Layer 7 of a small transformer language model trained on English Wikipedia (10 layers, counted from 0, width 128). Numbers have three digits each and are written without spaces.
A neuron adds its activation times its output weights to the MLP's output. To switch it off is to set its activation to zero at one token and run the rest of the model.
A neuron's activation on a vector x is GELU(gate . x) times (in . x), where the dot is the dot product.

Input weights of the MLP neurons that the questions are about. A number n stands for (n - 500) times 0.00094.
n10 gate: 562537351347603496389504482415687544359463621569579489649356493711332597730328407433532694434442455394551661493415620600621540367511596559481515500459580177489570447478377630447615453445648128638396378446329533658583384375500500369629250533493368489368569504779182436456515463415611285518452436653396600493500510393639449488703507177571641529417552588592423467347736583341381701423651
n14 gate: 489645417512538511392421533473391196806363563519597598477432276347515474526664527492394504554534453385435691508721758342412391285527450512429496421543477645512462572608376640536732462588310647566530299580242519673560473493725492367569612253333466407615540138580393235530321500341481452629462434535346485595685544641736892629743569373535425496515662404353504496435523590442372406646589
n17 gate: 548685335543644496785511402531451625633361336446489448488481634464504546640358429366644429427666296372508539609414446691682379726496469357277574382547512365523446758516694476456292511651684289784670410500404319424588315428375477481317523631776748680709572434489676364515569419422549362611508664473545379552556415485500158439734392632734523395538414612619387581627370470547679633635718
n65 gate: 507463588693325393582745597459369552631437604577475675507496614397507555406428545689642602548385601322518685672586441224274656683519641407397682442560433477653415477292639361729351271429354564440576444636364523500482440493420757375474731659306441382470654373489607619338500474564453536445533364575511661302701440737367581305515504392386401370313290511600228478382460584560423656496601
n82 gate: 407516492452642465544372500468404817695469630273350633609519551476638485677504373524274372429292576445418724322615484433100554575468437543265425623532441480476311439405562476472346623256444300368508385434306588593430292347415624625681247731422559591520369302477203378731547355253462375760563428556708603560548706515601512488405480602500550417570663524406362340336663380397341531433583
n107 gate: 511698523334527608590420575410561477575639592461705364431435500317413329519567539520474682601434547395519334613390577527523606594629519325177590690445488448738504593430515603584310534395696284682530453407569559382657484511489258508457670349442585233372407461481777213373341613575546362485492395465747492308536730293572596321355616601627642601293480674351547465782446538461256261252457
n135 gate: 462484587291536679447382566428520419399628529727606591635358540582387618610431459574623516512720325239540586427557663649372469436263444368496560465415284295484424429468291720401449705689573254312625585274571606701354427214770381218633699516563348570323558581484645574667576484248496542342464481533351646542636729616459524597383528396685370315445439552523476361540266429719646359179532
n218 gate: 511634707527515559538577475545639338492720349318562369582463559450711621559667602553357690414470553537467355579504201647515588432470493399492519141462612618556444601567772348238354485571526482610671425484367386500294701536577666552736365511530425778339457530618458336363452440666398242404511651462379244436481454590573585492575519410504356249448504411633766559459548423417489409280628
n220 gate: 477679439451601414301640597479337472500517529514615820737503596582713486307496528429550708383200560344538489371584541570124612517528615607447427463507376369695434550476558352325480361601615497356399622366479756517439363645483363627386456483466424453645345420616461487459731583447676424377517384626527587431472678463536390667389555483496677399486538483513434665400466660472524541331469
n285 gate: 470539709752283523654655664602542437536563476664339629407523469528454619439504448512406644692594274418488256243678341429277608409531311571597488354413512572464492520406600400585569689441357331456630437533698405485767241267592581535559527469450551424480422484306585607406566359329074477508715708241519579489633332603464356611630594701456427551388559457651370523403519716536458193316654
n319 gate: 251702564512545355422400229577508398537367404585496563629214540679401560393352258703496174609326607512637603684529404386322369296228472472571545540443532745496488833549735525513579516435361430591480557377672401520376467512361432588276603758572545324597525255684622346504468399545599652644411293315222578512434481512567427249749561346409416337780308682504398488375592532615368460439496
n10 in: 463543555383460606312570700520383592676670520488341492445337755337438275438423472520322786512322364559465512448420433512464570667460325496317389399520464236460587739595629778704535446282360546488118584529488552383406448535539473280691438650539377588452512384453451407346654318484682607390385351408682536760382477627427669196512563413549547138797660437492321516543527597420660403417576
n14 in: 537374406629297398460461661214512500448599553138310447437329767581917418566331612512443669666315512635346552520504445384662570329687786460549548481179504468504322500496629665406635449433596367536423540533469516403648444334179445504484346579488480519631442627606529646571453555632434485426401523347376516700670636362378354305452204183606399524547440508546460677390382543536539473365711
n17 in: 709310440609527511481421267554504289361500595564418218534526447477522545395341546407642554603766612694451535596835319554466507446469423401445424735488249609515603405435545469590459455240400555667318323241334299500372736545578617376427370470624302603340361642462311604439306542488437584609409548341496638424305438404402345352431340366606609607417531295229458508360707481500564698431546
n65 in: 395687567500384622632449508408578416601444677429562418378547606729302285562480835488679391464405496516555366528540563536603403592424468392594624383472694476404620426396394577455484613548536862630527396704681629484414362213597508508452321259725480600361616464559220539354762623448768427366699665544438629777692477542287666726528516376524629640567637548618696618706563422810461422611584
n82 in: 508666448641386588582396653606556329393674391971559525448568496425638599659566599479516537286577586354685570275504536557464556598537358561683427305557573521329378521427313628354334432354438415533583324496548541293516376472631624673533425323624390414569572333388617307770419630438654547796625535841774578897483423622396665683325540512479464480648688528337565412452424472234703591545606
n107 in: 325596222654576467424409451428496635738546691709028560562488567354475578582667687752588628663596513580692419669394338327391455601635441311629630451534755311458546548664442666288369459391415810538422335360438568504748534533508608554664512596629576399433718470156621451508446445334697653206479625419636652444504272805655513632378529546375707593537403307315580388492583558598607533588648
n135 in: 908449450453632437760500512360400483393483561281541591429388588535521591492332710431282203546390444458344534726632374266559786475848292551239407823607555552560669671407554534709488471648500447625430453774345479438575491665620458492275455601563453357593465385567343430542416749560355488650475569453351598508457577262683580416547470513166650704513346483764313357504538612226234500580266
n218 in: 655480423696595739471476329599436393641426670561352525402444338529776371279671392663708592512312351516366437570488415739230291389705385668403328367649447274500451598521512496449532488430566735371728306419427579227496492320500791719381692569472574310463551702642432608378659725600332347403525725479640851679567332548698480547549520467479439286496669619508389618606601448570613376541578
n220 in: 591238565445585309442340639155523403371523348508477293473504504401587644579720218500493425546658652349584634667196393574596451508419539504504713458598604721729388404558504398412730485628672419531492516468660598367302422436458660661291526435699732556701576531389664421477285705508802522641527355508458562382397430590607396338442508655397348547557212535411453645377546397504462402400698
n285 in: 371516714295714576492381543444535342577412438564457488344563385570653465717496480344246345717696581371344709621468528314452154460609492593529633614630272484561468855669334496591598354581467469651492423370635679693207553645669603468548230372500403403645329415576458422344420633549630384456352473679528322378451492387682432778601424653591647762333654556477581376544564460618421343520229
n319 in: 558541508196668540381460540389516562438598318435584361301432569605392500612367574771973446349561426218520338163545326434264368459516586799647418636471240370451582385377641579285524448488508199425448277487492604632255488647532609456480568394516324480304534500516504627561317496570376425637557508682420496516554442306399435359426590426575617274492620561720303508188670621351508664328504

Output weights of the MLP neurons that the questions are about. A number n stands for (n - 500) times 0.00073.
n10: 574652396744372553211459761575724330330436349429543648523400300652555799332861536756617504424357537366747482609427486360584603702577361513571530474661314436632583513407365376758281400466447865602373428442657211408446688586451426491397482102558417258364376197513646500510567571735419607656387661288603585426837325390372406504369504720347736624192491450632405631500460357666627347631654
n14: 412527398563293391639752626441583719678311426509495481394509301409406323230635749573592575691391547682785414463200472500603404758293555728441352460377442695585566317469797450408421447719884563338574332563372391458583427286441524819354181636184416695614645659500658496418769455536537476528537543302605690561377289519392517434753298710678310344318169635469140456630573447390449427491383
n17: 258445779500384471481649392458524551380556366252477622175308715437496390437546350377687521272555596525600601500395568582704442613479517247630395508753458539642401355542405701389677697407412139671741437433441382543351610496446487755331450589584709784668370744643569500374399487383496535358564933581416697561288561357546323622761529730331475586639525383276247545452412398479461559308517
n65: 536380617284349619610649344509660592739612542720421414697313491463357385582923402458830522837255424731637679547601188620627398343187379700665531495657573340377302369577320468542486634318431613559636532390532459552393509703518629778463505505459129396857582670363364464608537445477709389185682320705601491704301414476691785233723363277518422747732441363663536406544477478528514421682454
n82: 425414367541721278495669630437679505380338686640660349666472745146505622388343597322404518723605542346258509223361761372451748537371477424599617473505442546652509585702518423440546249509613415684500714568409360505605682487545444469505639482577210199429527156351653455234800441464220614658537769417736541696578505588244522719223199772731762529463393318558259442509418434514412610670742
n107: 432523622616594241542439591624464192654618586532168688443533467467653263445372467617458527323458471277757523401456247610665392332312701665491504225658330609202446309509627528509500586522339367937576546495589463380622453607297735270026670333652495514184440709666728725604644357670725626500646711697416505380411658362477730576578615724663861281672559576491760477416658383495424379462454
n135: 782491325418490340437556462559269606770762330335176323346202514505453459359482570861788365680657623555547707308566175450527573590612519518578143427454322354414738491577617527332364563487400813381500813623431523495412491668491505760643277551527785495669518463752561727554385532555821543706528534528408514585611348439887666682563832447356486678457206528631491545364362460518734509565564
n218: 467639593338434232429466702429361269477597318338469401519481808457510294419585495587331318341389356231293500256330355692656500544510770646433367576764343387675561415656463686189637747671771472723784692710399706327234586173338515619798363951348653299520510519429505405551481156510408610440558551461337548441196426362509605468581647495486170670377344323250315505266562337380281384452367
n220: 344477545327258678464454622786729679652653692441471287379454304244575477387356718854385353344362207550462358593653472347315283443486449649423399464614387224401460320247254459639626651306568590532290386468344541594643445359645424654669636413436212472553577514514645310827363491731445476563190321319560596740541878645672504628428310572165313289260397509329619580526550544597421679597328
n285: 513651305385613549606702436460316549374726505566315675311455708527427496597373374607630275326549789771600456373483442327588780802154446491398453465318645173364478578618413460639423522675756364557378771504429438431424669572377482351367601416518688364374535469593600469590402712302670152362356354644416655674763624500636462346584869425613429257509509901697466426593473250745374603464535
n319: 570530475736536483606487604714529411612582665534269658470470720725351508592521818168496384258313496589309551409407325486642714561569560454386334412297726487768504604178372239663587516622433417353573687365351534626325521675618465622538471458504609409562281280668664475428610276374539509558410397389619479295717404457793423488696617678450572691439521500462570810168445479457664308770500

Each question names a token from some text and the token that comes next. It shows the vector x that enters the MLP there. A number n stands for (n - 500) times 0.0084.

Then comes g, the gradient of the next token's log-probability with respect to the MLP's output, scaled to length 1. A neuron's effect is roughly proportional to its activation times (output weights . g). A number n stands for (n - 500) times 0.00075.

"cont", then "in"
x: 572291584649467307443477692552418684489629582515418701514217335621562550537338441685547449509535562395354418452518315674586432650698439579391539476314411447449640473360533487536418578614470668320546668718513459670404556476387368484441492438609480301266655373502499466562429546368399598504556606673593593629419515626409687524692537473579681601481537590497549621408442401240386661457427
g: 480458522541536411378543384576601479422687529596520524628590404434364319394374346516335458632661687674369610483456492560552492604614584353589599518423426580609542167446406405488614399239636498541555580483719571433629616573631511535424451580585625569374495479515618311616739443504423651492337350504294364813440350410557581598401452411673475532581517548324546585474976369295486554571618
Switching off which neuron hurts the next token most? n82

"st", then "ate "
x: 753383478633575347499448504352334539390479591614510568415330423798506577520282406673609624397649415465519381482510521564516432429735461503632558499219421608329495521629581395544537524503527558384638660705383376632348461606296498370447450364575684219337639494485414475465447563422497490632500461606513614512340490534682432504600439438447492612566594457524475610432554592242484764544568
g: 627402431648488682758436425381541636535398165589688415497501350340247435500440456451445459455595359446606360676572586499411305363314446463424521742596403636462379393531631357450468438702612499306551404511456560552543462607538261653451463477533449410351593524607597637539602671553488370510447327483661600379415528691355498537507229458555671552441215462648656472385638470450515304281636
Which two neurons, each switched off alone, lower its probability most, in order? n10, n14

"ar", then "ting "
x: 538391416591530427606414530360535607432627571331323531457531391632522680440494372558464536462525616463387600624428445672324452605751546534572482553457415443446535843570472441441291548634621662395502579910486475586370438498490449488571395399737711449402572560494784448527365398441530464557565392624441373569480477485557619348692418619605471700582467604403610554561381516463397490512433
g: 278504440629467574429503522548442564447243348516440516420651478414569713625616643522555547579346301521656424712539475493270485501238408385397400301536559572538627475569534274523501483479319307674269713487566621505452439540375682431463201643572545391365460578484365350385447500454446615570698640572536562344509733525573272526448524676657418381484305565356573491571593295665400359661492
Which neuron, switched off, raises the next token's probability most? n17

"and ", then "A"
x: 556409560402461381260459463331425609448412461606406465548280541685464610305602504220180484504462597522256424468434546592434508467579571465643552424502303442549381525361528519642449399477550495275488695496604650479329527438447417426598444449573412512419559330532609406450448558305668514505539602472446484453414465735369357669472496370709513473617643369456653420508635494636405612470545
g: 422293675617669689622479573492555537332496591530357419451507525535131406548578414473556653454521418426540453411596641580449493335593499569560471469391341339349370423530514684534582758537675615722587557419649421561418473608466592379464600706562544629266440584169461470505636627548490296548382600467572380288418585622590513387529550623378375463658566378740386759487622686591510522321341
Switching off which neuron hurts the next token most? n135

"u", then "es "
x: 484346417593642552497421383468604552622543475421309474382413493541574573518548505433573531361422600484389322603359491612424341549641462618547482473505442671435420818493682612434534367373387614311612565784390489470510563552547445417580559550673655571398429238469617614490543543332478563461564640490475418605381431490455535465689312643487564668255523471542419747568668520461515568636361
g: 648670567558719523357488174592482599393511573281547366617419363588346685279523518588587468579488496576657570641661339448586370375455511672341509545810654565481543336542640469462222582367351425565439534608648691421362565341643384467582445458594162595472488566513456424431618441558570766543510681373449433293435577601595526602599599557660495517548531618406568344451604505346437410631396
Which neuron, switched off, raises the next token's probability most? n285

"m", then "emb"
x: 627335584724470392494420549407431768540620513693331435412448321687537558362609481393446466603614591202378460634488520551610492594709444601462431462459378506232545610418621638471369539519689490397428614645416377451455635613400443303672538506537565181270620616530567460367477452556546598550489397508648572534461595547444523479565488594535324569607441628544589599538362687389644688534400
g: 604401617520536392356679757434467522691428400661496657538645556273418613372368421530476355332567611554484556362602481592439608547624604495269541504528347338484693386591642610498459462652492652465810720560619243550518572454592539486412599743485381478581407512465349406426688452396515455457602303587684490458326739719508641531634369490536531484679294468308471505417577497736497656368416
Switching off which neuron hurts the next token most? n10

"A ", then "was "
x: 449495509715595443327229527449357491566467584479367413568380297719461601416543460534446376546490521565204368400363614471478604510471445509661547377494419397354568614321457726580566500400522377324554582417355570654378477324621384435560388576606554642345553448591508455517668495434635448677329629522533459550452553415685424391357430476521524533624476285564513508492509525600366419501580
g: 478367435652578539566591522445370370168508556287383570256401252575700463649619546459522518505513401399518590604560447386732516549414615362464504331728513541593582607458460500508618345407652141489228541407470632479612523584634314586633492528447645439354436476569555544428466473556481513294521249515463508430584391483549355434620400550578570329593253484338353616419730478424586202550617
Switching off which neuron hurts the next token most? n10

"us", then "u"
x: 408558570631482520531487510312391635359399525571302499460193381547498538467549384670535656506409485539306500484502418441567354568682468748417591349439420455470600635475589530619528439497656598387697623668452612594334523592481450525502337531667637201252541394584670362459458494257408633496512580477555386677453418401651524594664463576438498610563572619451610474447598325562535597582454
g: 746424834207731557606578591398489576567500502607461395462430706623517537642416567522422313640499647533507489518533598535457446723409541556542515441349675311277233344748409566502470373650695510349424369499412469598439532408606568503401499416396637558568236519535417509381487563560565431467680395382564323658432344580603676534584498537219402601405529529486445596434511594339632714657348
Which two neurons, each switched off alone, lower its probability most, in order? n285, n107

"R", then "eg"
x: 591442528577514404430391804278527617521644605550218534537432363615446548358434296404468675564643463333402595491556641515507470453510404605651355370332572435525351596573629461562511534483608486428507505740300483456357488452371522594495368515397591263269565530621596389558436514440574595702298583542487606605350393512586479283414373402442588549551564461459486485410626582555397638370298
g: 627387288334483652460498622416510399592575516389450614564355416495307725278486305446417553494388795406518597168476449622516622448764605712613601542329611602385431691623399415491587477491663547618499414448357549452476425669702528439683567334389326408587512466476488728613447439749579684466500421432453564460497582557565294559327359512659636548393690685437517440565524550275591532566507
Switching off which neuron hurts the next token most? n10

"le", then "t "
x: 586315464601578475441525491363378690554544629537447454424452535506492528422505407487576636480596463360399663555453452511504336455668421606555396307543364387360693653531842512506521378426656597285645612651443353579345624578273551499490557441818719319310451401406657570624350482474392565547366378497475389501429488366442576616707521418369444554479634576496621559342704429486582690612439
g: 670378578326506722503430398412429498587396480287504529591577534744585423453651517406581533631491579466393304551664658605546307372637513540589524540463464308549604662463518454394373613518221398417798387491536581520547243420571367539708539501548637575853462546678497560540492389655136577541523550661612408752578606410430514486361413522439466623335593547345421466585458377374490569276548
Switching off which neuron hurts the next token most? n17

"c", then "amp"
x: 485401537685658325474367557394393654315599421482406558472329425739514621509506241537750552652659432371520426591445527596519482533674408603594343483216595597424526357526513422601497448612573518398476717680556375631373509452397558403510469450512661124465639480610592543388474493427666585660362485433488431465428454451538757410520370477443495547614539497589697582441474566521537658506420
g: 407494511308282365530594420405499527491611495592548843367597613635362614367234614611536508374442478548396363512642566522204555239542724446513339433598575659475535550519340456344431486465568529374495583363636361428427507347236720353557412686235462537398513484713354625533416564317525309357409248451482416537408571513375508572410376606320560476459556501602487697501550342599566453407518
Switching off which neuron hurts the next token most? n10

"e", then "H"
x: 619375452633652465563267494448300640536719553455609526535505588511509412555553460636596527380467684401436429576535608461504439547610400521623529477437434526505524433567509360520512367259640453412666549493571584419369552599683489513441503561451573711329407438439693457433488420250713590551457601551609585585578623635467419255610492552445530590486662316454547503538634420413206619578505
g: 308467481663221433412409532582571470381301511699444356675602468647577412606471351637294513556580370528481542603429539606630459490328582470642449603464220640426548319489416483536440294416620291578164380519840582579587412444488649584538549661463690402567550500507505289647746434606556604488320605505596495395561548645548452560542308451654437416628534594661440258392345484377536555573560
Which two neurons, each switched off alone, lower its probability most, in order? n82, n107

"am", then "e"
x: 603341556719412346726471530550352538356700617461542559487524403569505501449587587552598472605675596342557350630435580452613503504749414548677369456379261582553552469692467490609540492370438558404691488691420353508368616516572491535573519424538488577388416670638730578582508313373508663695386545593518531622534554562511444332514597551451608552559475477331557524668529702357355518448448
g: 560583530446557526397407562408564513605305646462583466421562464438537407358431701512508449488544556406562515590753304624397558436557433494644578655381478392573329585514546437463841314332472313422776449516559539461552440533665438533336453392521476507412518546468443629711399262549443460457536878106492421427265513586293548342534448432397476458628659525609485662470736441350406672614686
Which two neurons, each switched off alone, lower its probability most, in order? n285, n135

"ul", then "sion"
x: 515356398663591468516321419487570467495700500478331353515368464506511626303347398296651520580391377476469303572465484520545384499592594455481418575353449532319676837343606481475349596426437563256539665874602491554447468590686448430478482438588726445321425460597645500393542510423528614470570696474508203578451532469606563386487548589533558588373575481376531519597711511340651638428415
g: 421424257542483532577440301515553563414699441575433460496497517459549345342600594587572433429446667806492529709206459540489589565722457446544631585424340471575230345398557546490550520579492579534511473471482251498432456584390439603550424680343568472349393568422802388595660530564345407536552724531477478552535203734261514536517440369561469441504494423204648373366299748534448409436368
Switching off which neuron hurts the next token most? n17

"Re", then "al"
x: 582518466554587448396399790383389603611508603630558576533389512597476523479441390624448550543530492427370660539483680652393417484662393617538351387503464437572767478687638614596530510335496379336600633497421358396315401657455594448466484734593451428338529485417670435557318429420435612754409585476569598542421521499354454676506447352465465459515496440440466438503592683400345800509360
g: 496422623695541602378513440379488388693674508427669563576423584500464544683642402576559620512744341425482422561397829522431490649465502538560406450647321479454673479456510467490595529626348566467342542697585297601518581307584317491473711554368431473516408506335328735418527396441594387473487731602512442048451266539467569423580388572566775568481410646328371385423525463435586381549372
Which two neurons, each switched off alone, lower its probability most, in order? n10, n82

"ter", then ", "
x: 528280249791498551448209424273580616497703520486537561398471409613470459473425569640629542379549570436452337635396611544493547564588408532511509492391368634340572611359643517462422520602675461374485614739451543553339477569357461491482394407458595645386542416491645507339542332413495548420374475548662616507559612473413555223665574539505512680374596575486522644566472593434362474513497
g: 498322509463670783517388609457510456605584617380694444291455721756378486583444540316510518705409483421333478358534546747542581603414693473522508292552563415404427311440516500667400378568308569323625374399400609608536643600483394559641685487223512459469511494507508434484623577386527497477617472425581342748517590588395399414474463575535379538477591591515643120494522323229520390402689
Switching off which neuron hurts the next token most? n107

"ul", then "l "
x: 575369449613609415539595480474464637500846527498382483483431619529561647323338529474396492513494612439470420597410457584484242484600589462602494460172393507342617586454492435510359674515467561403489537899520518489437478543608484576473350511572656354374419648633578488271336398439480561557507587494583232642450526469527480407485737488604553721501474612359416514591502506418398617562360
g: 566461705491477486445575296639483517430469567542305404594713569427500507490425608455637642737299421595516390674568504671510563452604542464671489588703594482432559225480289508476334665561643718463581315429374724400562700490581615337310498514572513674486408539536528580620446290540613710472588343568184501190381336381430387532506573387503494590656605470369647583516688588563585542332536
Which neuron, switched off, raises the next token's probability most? n82

"us", then "ing "
x: 409542530611583545517482520276391699417415487491354541435264385529453527440480352675606679658474508466380497584449291534584403559702382758421432449487427536469545632501570628562588453408636590416800609759425549563359470576516498557472448587607519264247442351557716332459423453299362685670477541480672402690422420408615457521688520544420520571545583555432540470536595400478493509559384
g: 238564415772221446555396488459464371322613463349463751500584348391682475428414569529357682492508567548393515480398687543229465410554536317414520327398341658508681654249468473590502577398413506694364573679588486418693608670367345434533256441648574427443623453375433504407523456217384481362456689534678636621549567519585423531424404478525485421423567511413545537690478488772425412538555
Switching off which neuron hurts the next token most? n218

"di", then "vis"
x: 636562427686605254492376457507456626551650643515396614386289433726525584460565453524663610474727502292443562590497584679576552460699369520525314586492370556365562712496541388555487390517487532360572499672372433657381511645447581408684494541622631232255509374549614693322427394346536765473626488527468456551476530462460632347515475502572545534502479523456628567403535704398408635466508
g: 471453446448380429560599516332652367318607408598543531583459634515427473648603315452497523598469353404403492444364188431735657528494473352392489686292440481606496401480564617483550398561618410428233413493535540522421511516424567522375388593553674596543380481743605594290741498697415646332430613428546594473518579314571545532489671606564482409695880330250461529626223463644376356419452
Switching off which neuron hurts the next token most? n65

"s", then ") "
x: 643171421747407416442379400559621600463499488484536593363514432692602489563487574507606612584529555242482302552465498584627426725492453452554388607296451687403504579293480549559497391479554489312569546599461715309375498474478514643563613363522605441405549401415597396353456432252457521541447449645693584532505507593402556474687612653333528726514494647419629632572614308432535653440308
g: 525451556551706506467672557413611392421316438485604415451307770441611429462586231439502393546411592355466478366590518597343635389360403481524572581583551247581291483401325433637461580349393720572603513579640351625380577506496388507586463565412309411702698393452595463652507242577316549571456340522374521196566567713464313479562453289319516410315711486495599756561532497382553460457487
Which neuron, switched off, raises the next token's probability most? n14

"W", then "K"
x: 542367548623557547489457654500686602585506592596572470550476476751532564468345565504568524588525463381338419420345556485431480557545498550623428513410367560540440542324498568475555620632672400419502669380436546366299604545614516425544599572606658743347759498103472429509282428517479485822439598500595536529556424518487561533541514513522493566634572604547652574517682410546460494441441
g: 369691387496589080315611347436553537413440440534394306573452487423389478321543119525530663736417620460604597358416575461364505454346745601563494400438522377427376709593488493463602306572392402689552502549669512430814401392407517449492361754545600580676661543416474535521612624566592455627350423485512372324626682652539449464537623448404490329387630494533471532557510585419452539368534
Which neuron, switched off, raises the next token's probability most? n135

"f", then "ollow"
x: 666507662728593507437341663438385685552663352532326481561299429663568635529435290540611567482681515409501438565459596560586523548579466618662309479241405371496518559558644408574354579513446582351574658754596391564465580521390521541476410320586688099220640512631565526422440452565493589589436494564440647506364538557444520444524338416493596466636541574572566499564562565485435489482506
g: 639512546426373620770712357504462346644442573324399771524411409426508603147457393544418450332466657436563463409393580396514717456373606592437562306368733394542580793527402562525494366548435330494607480471270654443583581628605545613537470606646490580413533504368505504464564645430471503296518473459246535126637624428514422459501367487503522534565537465449511734681645447487432248475530
Which neuron, switched off, raises the next token's probability most? n285

"E", then "N"
x: 590444639665713462597505436430342611536643562618622550655480491718401557512402388656385595437379518519364598413339592609451433550611430505743418460305320519373577502542471443473414531614722378424506556634595551345300513602619500378533527558540580559353752653465639561486425581442548527795559550518350466626585556482447553478410492271401433384588583333444504535404543609505497504446582
g: 745392546676655746366558418415530369485436422536442411503363388522552463468459466577432462509498381551546492498500593601460400431460497619482553331251414330516625456580595449468649356527640679336579513644462793524717660521678452664355348408526569522629595435305577504655690674625724335517528381578230293351494474558529492455486807299699343524412554422705470319649649532572511515426350
Which neuron, switched off, raises the next token's probability most? n135

". ", then "E"
x: 582383593669401451144491478281428649401480574657412584553299513593629536428345601471412493392446470411410409408594564507480460592498587736591490520478510548585635582537495566545631373535658422369518562483463569560328555468578602652481616643631612490450615395346597543490488620386626590345590449639694263510432488512568455502782465684462553670550522480574703487600425492504393632486451
g: 368638601539510350517466528491585504470453456501650367608545509577164531452377185526520481566445712545412653586393498595682504442460555671693568609272510619598488397598434566327283460570474440573365690543631398577405527569393476584532584330236488490482434499317492458643424766279357496641612503387554594610282315590479618563498222229445264618551378587435403481501759576505494436555403
Which neuron, switched off, raises the next token's probability most? n220

"== ", then "L"
x: 495417639589570339273457561495427562263499636673540584626297608559491503464443444474477450443443605372435455348517351611612437420574466651632442538408390548388966433583385649450554348547550537381541738461578527589485427507403406639594356533581702490349581383322641616535485580399402496445488546645529368518501659692624388612547286591484635629412466466499708572508544478423388708318623
g: 612332505560376531520500448469532391619511500456485585576409423535558627319453494571466601534471430731451474420428549345757211579585460363644604646513553493543876396567353494596345597455777487400482586557478411571517624222506410455358568440486364507541687481645521261469565433470608639511099379500349649218457461643436526540494650566545368703345686651520526738467499484616444372508403
Switching off which neuron hurts the next token most? n220

"5 ", then "m"
x: 674428532618521367219423560524409700449729477440572382467551529420502516413456491515291628600582520476297476598414434583536400365638510758429297377362420551436701717486365529544551413433670448394475442531369590587438421547545503648559492381527632535326475489381483364468377541315655518550459320409624461588633559550624303400595521652570549694626571502502670540642777562540610445576404
g: 695425393595379448470467374324508510679706452422505397374625447467623492620652357382603629533342347213540468766529391579397276567625408805622549647297404557275446258686688489421493594520565540312299562525386555608481491664447621602605410443490353424462633548472478586668524426547468693568639305536340440598427504502526464586431648408495369742423437510364658437570396747593523433571559
Switching off which neuron hurts the next token most? n285

"to ", then "S"
x: 519347558432542307047429429252389609422497576522544530488286433573471582384408463402351525445509636533444451542480599638549511426605443579585469380434447386436587555491519501503411433270542541286476834629562591487399481438416485473651420420542562366488579375443686348425401376488562594546435582647472526438393522494321556489555484437545430533418587520434548391487451506614300617457458
g: 440415369500476564636544436480522363372561485712431531538597479571574411620514169656399514663598394364519604645725613490382367326288485585689507429411392402451391675578420480584502411672580398630659537497469429362557468380519398464597636715767523637296547527278413434594378445346474568520822576460391302655404573575309309518524510581365421557458387394566463469245779611613449538326467
Switching off which neuron hurts the next token most? n135

"u", then "ter "
x: 558424504494759486657388340529357498613622545601396462500274388585585585572469381378541442439440615489335162665382359618268441520586578424718592506375437523355455620566730420451366539423547453461605536847392512541375476461643460354553536471540592625528307478514643531342624425215560478522500673393443515590458561488490466316389497543560403540380479352524428594606703612366514593696351
g: 565467531237216327698647537385408531678694406056497495670545563486516596584590435445490639421402400472462564412478314487480476390463442644723676357629643530397423684444434496414408489419264500574597425550446447561793650481461684488368474422609643538584643427537283484552488518629492555359595464403513329326432597580574497437553530580670743494511310455578602694407485484477461317699618
Switching off which neuron hurts the next token most? n82

"A ", then "and "
x: 442448499686591483321256548460357489584514545462347365599435321739478571463555541515473435542518515589158359473333640493478619456431433535612525362491365384361495636306477699593564533390501320323568568405344597625371494384594404455535448554579545647378575424584518394475675513379714442635357598482518471552447451369652446402342453491541552526616448308514477500469497506650382391509574
g: 425611556458305665546370522351530579456690474532517552523584588581373578435476594568488638542411464720355645561288739575405285311345527406493399565360467533483274557393721506480510786460161516562475444498319547420424843559375636516434704494454422551461504530339558401556553467464590356523569590421484572584587603296447303402619400399531382507407347482348685300547407458662700727602356
Switching off which neuron hurts the next token most? n135

"4", then "5"
x: 568247446577482701371567545468417720487583640431382500542288463559519587403585515513521690369505493484399622663511460704512345469708433791609399437252429504480595743625443506537511541545515542431584540578436627535328451796424506490535435488521588154370553506437553240537330406384520593645507614562539563509411444585568406542628531389555448579579505531621702441488556690496476462484604
g: 497386573640494478207374579407416438562429630611465429539440425641417422721687422565510515552517346730481426707465205437476431381381621308394424497331393530575510456573347502568586407487514601369532455479413552542584345630774621497717512426425589570435389552366712502657369746627540584422478558522362513210686144424323484499540318630375464401550315385556655714465459584479479528480647
Switching off which neuron hurts the next token most? n10

"ine ", then "Al"
x: 531485502591447318097465370467464570421706547483405546472319590540445478500327448524573567412412480525401344591455517617549430515585406521536473593567340506311583676490655461414473508354541515370410790673640682528464585516683406511508473476564594525560622250298628425572402402512784570483506571511558453607424427445412380366575372569547507641361508445541533485504555459497460533485457
g: 258306432502619404324395501478512527445499570721526743471541564416530422424531325597533363650663346567426566506564776496355395552229683556622488532458391414515496212626343566547411396615402416706494408610555158590522634390562434267517576725594547564325518599384496541561473448357431547441758497426273490313407634611440495499585468466452730490529462457617420329474593678561457615282548
Which neuron, switched off, raises the next token's probability most? n319

"op", then "tion "
x: 625489416595554288520492542506344570559420502529472495513341453723494578336496292546757601571466456306427518468465427663493581529735398739391493644341331366450589642492574488556531548430680591338690733750670477556254587466408455513493369397547653224389517458663627551477457506309544682573491487479494252533335496302469577536627408548525606435499564533542415534519594553430473667411573
g: 675689677599427648687433278486444433638341667148295353404471460396567419455463525485579582451585339524610655507499341624320520313432599430659594343447698371674531701395375511258439624461506357388415486525494791629443491445444528344611622637403541706671486531457588507560367565425406558532662575478486548526478492361380606484585462263405481420538584552381475651677806378497502400456631
Which neuron, switched off, raises the next token's probability most? n10

"ed ", then "that "
x: 521297530698548336227375569436479444435560617441342537392449461440552402407362580407433495293654613457491350536488513462543470574585541652584444506368326605543703798437526597420587549343558610330475705647615572595426588531579424546492575570676634514463517182291557507600428471441683507361411524541640372583490426524522366476583343534423640598437524415514556544596554470545446562406401
g: 284647639636544798837534159560475449622521336331519504518570555634439517648418461405629613459438633451513418618532439395314511642625514570411504678464461416444323702520508549517453660384455500411405407559545590568651590676452536582404552511603484511557537536534493365333786557565380533497545647718415497455425249230281523480626367567510605744372536597310576388525493525497411514198574
Which neuron, switched off, raises the next token's probability most? n220

"t ", then "the "
x: 570448572578475280200492526246225560330439462525685593525347536494384474452484489538469588354515616433430405530446479607428243396644409608590593501352413351449814683507593421474591485419285556356478717554547436601367536579475402778486438413650700488424579522442585461476509518548564659570406464632544522557500532577504432584505359573440546572563608572546592424638500483594545359624525
g: 618364650438468486915487372378474557489415507463562511377517445323473451465444629470461517632353592602449478632360850450479312442543519365370334575683519565629663571516534555544665528350419589413314610355475665489633275292461401733589460462505579417522480478455660574775602390547536617386368419506519793580471730541572397493476323494674425422648651595368449633535535274654515580345540
Switching off which neuron hurts the next token most? n220